Layer 7 of a small transformer language model trained on English Wikipedia (11 layers, counted from 0, width 64). Numbers have three digits each and are written without spaces.
Take only the direct path to the model's output, skipping the later layers: a vector added to the residual stream pushes a token's score in proportion to its dot product with that token's output vector.

Output vectors of the tokens that the questions are about. A number n stands for (n - 500) times 0.0047.
"rench": 477623526504591512540472630508435378471296526287304528535593504682516347585280234452355636762195478634325686550352718509413283435343638508579335638630435387646548633649246391739329264398512609
"0": 624434475500486500471446405306564418628426582551418350553391506518596552653563383549394500543542520691519448410419403419378532673605682420610733572436364344486421480400689437477383546503491666
"ster": 451560668681504506387558213639596462560472450590418404344645489437443545561249412411260620480600282473482954625385663571184434719364537599458343546515468569566539271433324546539411388728639477
"ociation": 416511509754407501476822399653459462673400652286311328558550258676584309634481492267397639746593584520474631653520601268266586403474568697594460561379572500406429369593500438583245523232449439
"ether": 539533478558480515520411464633202619761323308509481440673358207689539219555306401490356457712626373598447708523418261391476303629491687276588594496472636487733476484704300290432418289669456428
"al": 661667478539489485630430596468568630435486355760581591483641461472413356553466503570401506506610539659511339467505743633723580403377425576472509557537465518634514520506556413433510666530694374
"acter": 291504619671637518651533693251570510608544395354381540443244444402694333528266480377463491704529345634511728616325814526492480562406473533411410430710603346573524264735642325586486330596799727
" information": 301691549537198526732657537420476303517380611400365414754370524684524294500431516316521329517589449518273711679319615385328286492590488508312383406500416327647591395650314387646572203379708695
"yn": 452553421592483501391621500387533557530645792514298344538738628500611522622364423511562459640271605533557559547517293547480412407359480524494476556514654583624669520484389443451577276486552469
"ing": 570807500477546496564357486582536641418616469487412583548614382399534500657693531545445435521387397480411359781517553478446549485412536462331290461577386582409422401503447520404439575626431384
"ript": 514473432655413548430593522324441415406406425491337442621581288700668472482166385482519288638364455449462426550345689464526438613516564395525489744493649346602566489583579507500542298350715783
"ment": 293575674500611527722327626454357798485473569656307548507649394490595500679406430391322528500438349367325589581595363351381318596262597542407345411296660476697440636600296485421523343599675589
"sk": 527486434648485509460641497650529545453638602635547470340597557703575516563382299429364464580434497248592665588513441424485236437423556406561528545251450445661405515500475338582489456549457638
" Church": 560551503616399506428639372585588299614474570547431506573406328594675440599404409373550626477359531599624637589513344390537387535480405478399428466325622347426447540646481421593576124694396691
"ter": 455329727506761503515496468611744456563623341479517547406412599516627468630279305395562481594739281488615569574537643341417461518405451404450303434500419401321446418485169680556437651353686513
"ty": 480544608515791510500691452673645559539664571560464425536617483556530496618363395462545386579390469551397339334439507322407299479515437461483392503397388362490770554563045473565512470641623734
"ted": 300316570587672519333700679570485579401520378556344320556519603475602386445471298353386556627462201402545534602592686352315500595522235483376337474488381479488545500370026563572592506416781745
"ots": 374324393743406517521480493536500586471509477574252402482553386664527423376407310453161421507522180616398450504393334546279385532566493615458575638486661470594447424432565414578466398587776425
"ames": 527422574364551509521524571542451559732383589528355483308480312710477235705438642429420522748763357586535479390462489481363346401353351669555549519722608446401310456577606379511440430435480422
"pp": 497532310610413524514601697432447423446389534455484514399610664591418522483353407466309395595529429333307763500414432232521415651473510679594511519448457618736770314466298582706380384510563446
"andid": 493217425648633509326664523402537340579397603611270553584209590583635190661247602435154603661480681543374528518549714504553584653374370496523516580599465331553488492628243413602658394427477568
"view": 438490768712750520572587430415382187596473666539434448408544360500610278493252235208397596543543517591433442569405706629485450423319395650534679391369447587556696644484396555517302473514601661
"ared": 333336262374578525728629628570586544596351570646449414469634504729605283532314444522314469658489246534510453694680597593471517552524334471529664716468420360507594376404526377444487406500729585
"==": 390529558698630522761656440478463369678310489232437564293446444446638459451462559435320416589379512205430581614506370569443629409597356445535568367623500347465301451633485319445488495379422690
"e": 599775244484637493566210302496403473500513449652526478402581482337447528582496475487286445454568443588619387429599418394576421295540468422579471328500393534775580715531376372601580526165641483
"ics": 365677395503476512563556575788460611692508608500362534494508269372595291409400289353468452649446496491267620424612392549493551628725641649472521544414574442534326459630461622323585259470721504
" |\n": 460277519481591488479476515425503435488428525438677556608686540450586545494528642457384371478497613474740645375473516579614615594503676424436539436582482751362441285377409324490539363478518588
"por": 321576641643547516639533611456441242437434496597440525342555383458715505518457429232390605686320402393361591371482477590666526511548283504374372480327861618680507215516493475581405537486568556
"ersonal": 406592618689442511308617596735474218512438580595368577473291470490701240530252504505252463634657269628413737589260797500380491436590492345388591525488579336639668458513452653734439308411531602
" born": 396500596517584528429713398357440626481330702410517504542453615599644301414513392348433713577546512344593790390422524393405133455326504330368649735474504508785500583532500457795435324381460557

Each question shows what one neuron of this layer's MLP adds at an activation of 1. A number n stands for (n - 500) times 0.0013.

n185: 465543405663400551456540598649488519537477503331548240640407622426523468438539483434459575648474474582398583468397479497490433381580375611545448390570560390317598369540477475549563490536298463
Which three tokens does it push up most, strongest first? "ociation", " information", "ersonal"

n7: 556451525546376487437521589573382423376431554494448477628419652635428359612542519576298560706367548617419512577646480499471431535389435555580398451596297365410617371553449490562568468531367613
Pushed up most: "andid"

n150: 682601424532491684646481450440541698466527451410550419578500466463695394470306382576636599544483571555586545453548474523387576462491502608567579462571612657348627575674460434402501545558367406
Which of these tokens does it push down most? "ersonal"

n79: 492592429604527433423357455533627426425614509539552519495580580362556409521390442491661395431479649495584477441384588634344451570537550278523487390376502494668532533541426580452461253464344362
Which of these tokens does it push down most? "ames"

n84: 500571520564461309453639449610460570443563579453402452624422396585374524396615622441583465510513445565598522582494629473496673624556477467374473509435427626505429407454610523460414331495391506
Pushed up most: "ociation"

n100: 423435316400621608430572413418486501571385551549480546428665478640443437465391529383383598321549526469392540632529584682593512446484512475565453506556375316401525489487354304522436410483682435
Which three tokens does it push up most, strongest first? "ared", "andid", "rench"

n28: 367477509420459334492398498420395450461579526404486393534394454291431358494609377440396592459589482424482380482432523535547542498566336495362466465370459353432322533524435658376508390450405584
Which of these tokens does it push down most? "pp"

n184: 727413432431323495588562546588510496474464488501466682414525706600512546587518465575445522673550426476611482598596504404504511544438545462524507560510538505607454570556483615412427530572234365
Which of these tokens does it push down most? "acter"

n36: 491516443490662525504548632563442453337500434508718443601472440450452657578582405405453478408512437576579638458479600403293469572522570572384539651329588509544679556474216696550555543531616579
Pushed up most: "ted"

n13: 457412534617549493410472484496582519455436449514431503311405420511507512396385331467511496464334589465500523434500323484387417364578473535426579362526311539540258356557434475381397499524528557
Pushed up most: "=="

n96: 498461458603432305480535605538398555492575453460685509576641472484492504515560703509481461619450519490581500436405628448396553596623442443511517464556527622377662584520430334685544401553583491
Pushed up most: " |\n"

n101: 452479641441531465643562390625568466428550469366416547485497484415458552549634471445583485577460605427430431328621552523554368513596633523583429630702470399386527555365435539589451374592452516
Which two tokens does it push up most, strongest first? "ty", "rench"

n171: 561569368490452796554457423737565660275751639503405444594683553542449546503540553606338668600468508533494497488639557368632306597288555546425515570506566359613504429490518608596471455725462600
Which of these tokens does it push down most? "=="

n98: 671521432417550322582443524428492467385518524581410481396621421462433443305609491507524589323412550661416514457468505313549368607533543394428441595423418447387529325410480465329422563619615452
Pushed up most: "ing"

n14: 504549477433510289481459466427505567492614612520528327600510585592229503589516624473281436780539496544514383597577460519451475516670587419400478605394611551439528647424421533563483468494691634
Which of these tokens does it push down most? "=="

n38: 495632621348615824539424584568468462415402587594398594465392543546427499506496545331399489513418538586307452517394615484526366322381419610514496551512470288400623707610428626459435571386603274
Which two tokens does it push up most, strongest first? "rench", "view"

n47: 443365641468423849442420621628483558474581673434445427586497470397413551397557579445435557703396468463515590529446456603535646566441530295609465432493384544427507480353620534485329545554445446
Which of these tokens does it push down most? "e"

n179: 384489497655600244477609448363581494445446386415721536320340387463538586670299538562474509687559436563465477411538465479443437478569493443617462353594375448488614371438583654594726452435527545
Pushed up most: "acter"

n57: 606518538641482434356564557495573527637581563572307500491537527492683762542497491630355635538547479668532433480509396589453451530464650529350469508584702625359565562473601527678310370462305484
Pushed up most: "yn"

n118: 366513645266541483448413538514437460465646668355552602381573541550585572445479422512352425771639545374578609419458501545319411570528507619401551651546547572480492519515540494452450418352567347
Which of these tokens does it push down most? " Church"

n31: 526429574458685581445386536629618501427658501508534568537358534500569575737510485570603416502510550537555648713377335373351421451615517500636550563687387448422440458457558456581501489344620453
Which two tokens does it push up most, strongest first? "ter", "0"

n149: 600278380334463566444513374382573581580518554583489568500483487390402565639523549578510414537391562353494499360461484511346379490283395415271389483521530607501514453517446464338410504648619490
Which of these tokens does it push down most? "ersonal"

n162: 664471572345568551688372406501606349426574423502599473412525565493497580507584495587359548754398569362528491419468569508609514546546606513642534541432480227540474536303622474479690490434522446
Which two tokens does it push up most, strongest first? "0", "e"

n54: 524361515566452392555605427489484437611470515516379515541448430416469459546604581510622508422479320508485424442453406290682447566452564412486723492504415451404739599684433454480640581510575450
Which two tokens does it push up most, strongest first? "ty", "ether"

n159: 585544367410576579541591609444450643538387538502417417534564443594480336593352478572338577439525416547656593621640569537575409350477676340548594610503459395369380532509521678485508500351472533
Which of these tokens does it push down most? "por"

n158: 481556493602622475536471681616612469586606615418529682444445494591605644491491478491478463479602424568514451539575501516468523667465575557438408687533518650547436375572453575452324445307324525
Which of these tokens does it push down most? "e"

n66: 643502392520299667531391445611393634528502358618503694381559522437567456572357489549264546456568487473570564671396574452395513593541605525557460653461406389498391476461535356663576463513549434
Pushed up most: "ster"

n16: 640377511237552523509595572420386363582575579675389642452330505396538282436611485384419493430449603377530454369488662544504661546645522379616506543469513275436512409396420404387417515344472469
Pushed up most: "andid"

n44: 518680569596477473381436494550481589557408496543573615586472434331546494689502471346460628641442446465422644459618410423558448511656424353481678503572365556522508350466398575581550631338466358
Which of these tokens does it push down most? "ript"

n148: 306433338531642642610519476414549623670549584373427436671481536517563458494405593592515569538540312333484473470551464548459613491308350471519659559580452510615581544509488558476443534415678534
Pushed up most: "ared"

n188: 510544387515510573462475511671508210476557508654412454591490588225592568474500389478750547622434523531430304511451463472526355580401428512470543447567662602455566392539552552567547486540654560
Pushed up most: "por"

n187: 443571542660353332455330654425684508437528455575464484346522481577677635473519552483318465682537585493461448578419559578428492441454461517283506418528444499569453429487584616766425451485477601
Pushed up most: "ersonal"

n62: 311426379533382364624420483626511452414304555430557441489562422447538471458496498460424587516590581524408426443418645483345491587434501573543655454436506690595456539484602406470693548295422417
Pushed up most: "ociation"

n135: 332565487538509766539670425497495461702383592652719430483615748580507453464547483602410458379343523577452404605529456548283533425550371576522459330607603606543593502473534657586335390499499351
Which of these tokens does it push down most? "ript"

n19: 365464500410458372460539562374387617503492411534689395481633441573488302378576441508704616382480677486562483450291419587518552382490432437566411650365563614458550686446339619570474532494545408
Which of these tokens does it push down most? "acter"

n172: 499554653460470463426582630465526558477536462423473416550570568526386262601419482455606538418485517591410405408580427375480614698475381530479420491566411603529404473561688407391739538358464521
Pushed up most: "ames"

n119: 507390461498515591654614529450433423598405516378475500428454483574545488463440557444556299378376578375496508481639449434563634505458461601513434504555484519262491496531358490459200519533327479
Pushed up most: "=="

n124: 400538540304482373524400749492428683551691411486524430460451503388452535487538499501518539571339443518498467626481405419396648413518540354451481534606454366467427607335401576540487482412388493
Which of these tokens does it push down most? "view"

n51: 410614551767443743443507404466575471413354563435375483443396544521545423484489306447601451291470546445508420511464528379510579468568349387363619370483632708409353414424621514242496380587623413
Which of these tokens does it push down most? "rench"

n52: 264486570401515621586538542402422356598442459383503540393589528622505514327581426468515493536534504486563458607492475575616438389315382498581588435414564638442483611560415711427457390552551507
Pushed up most: "view"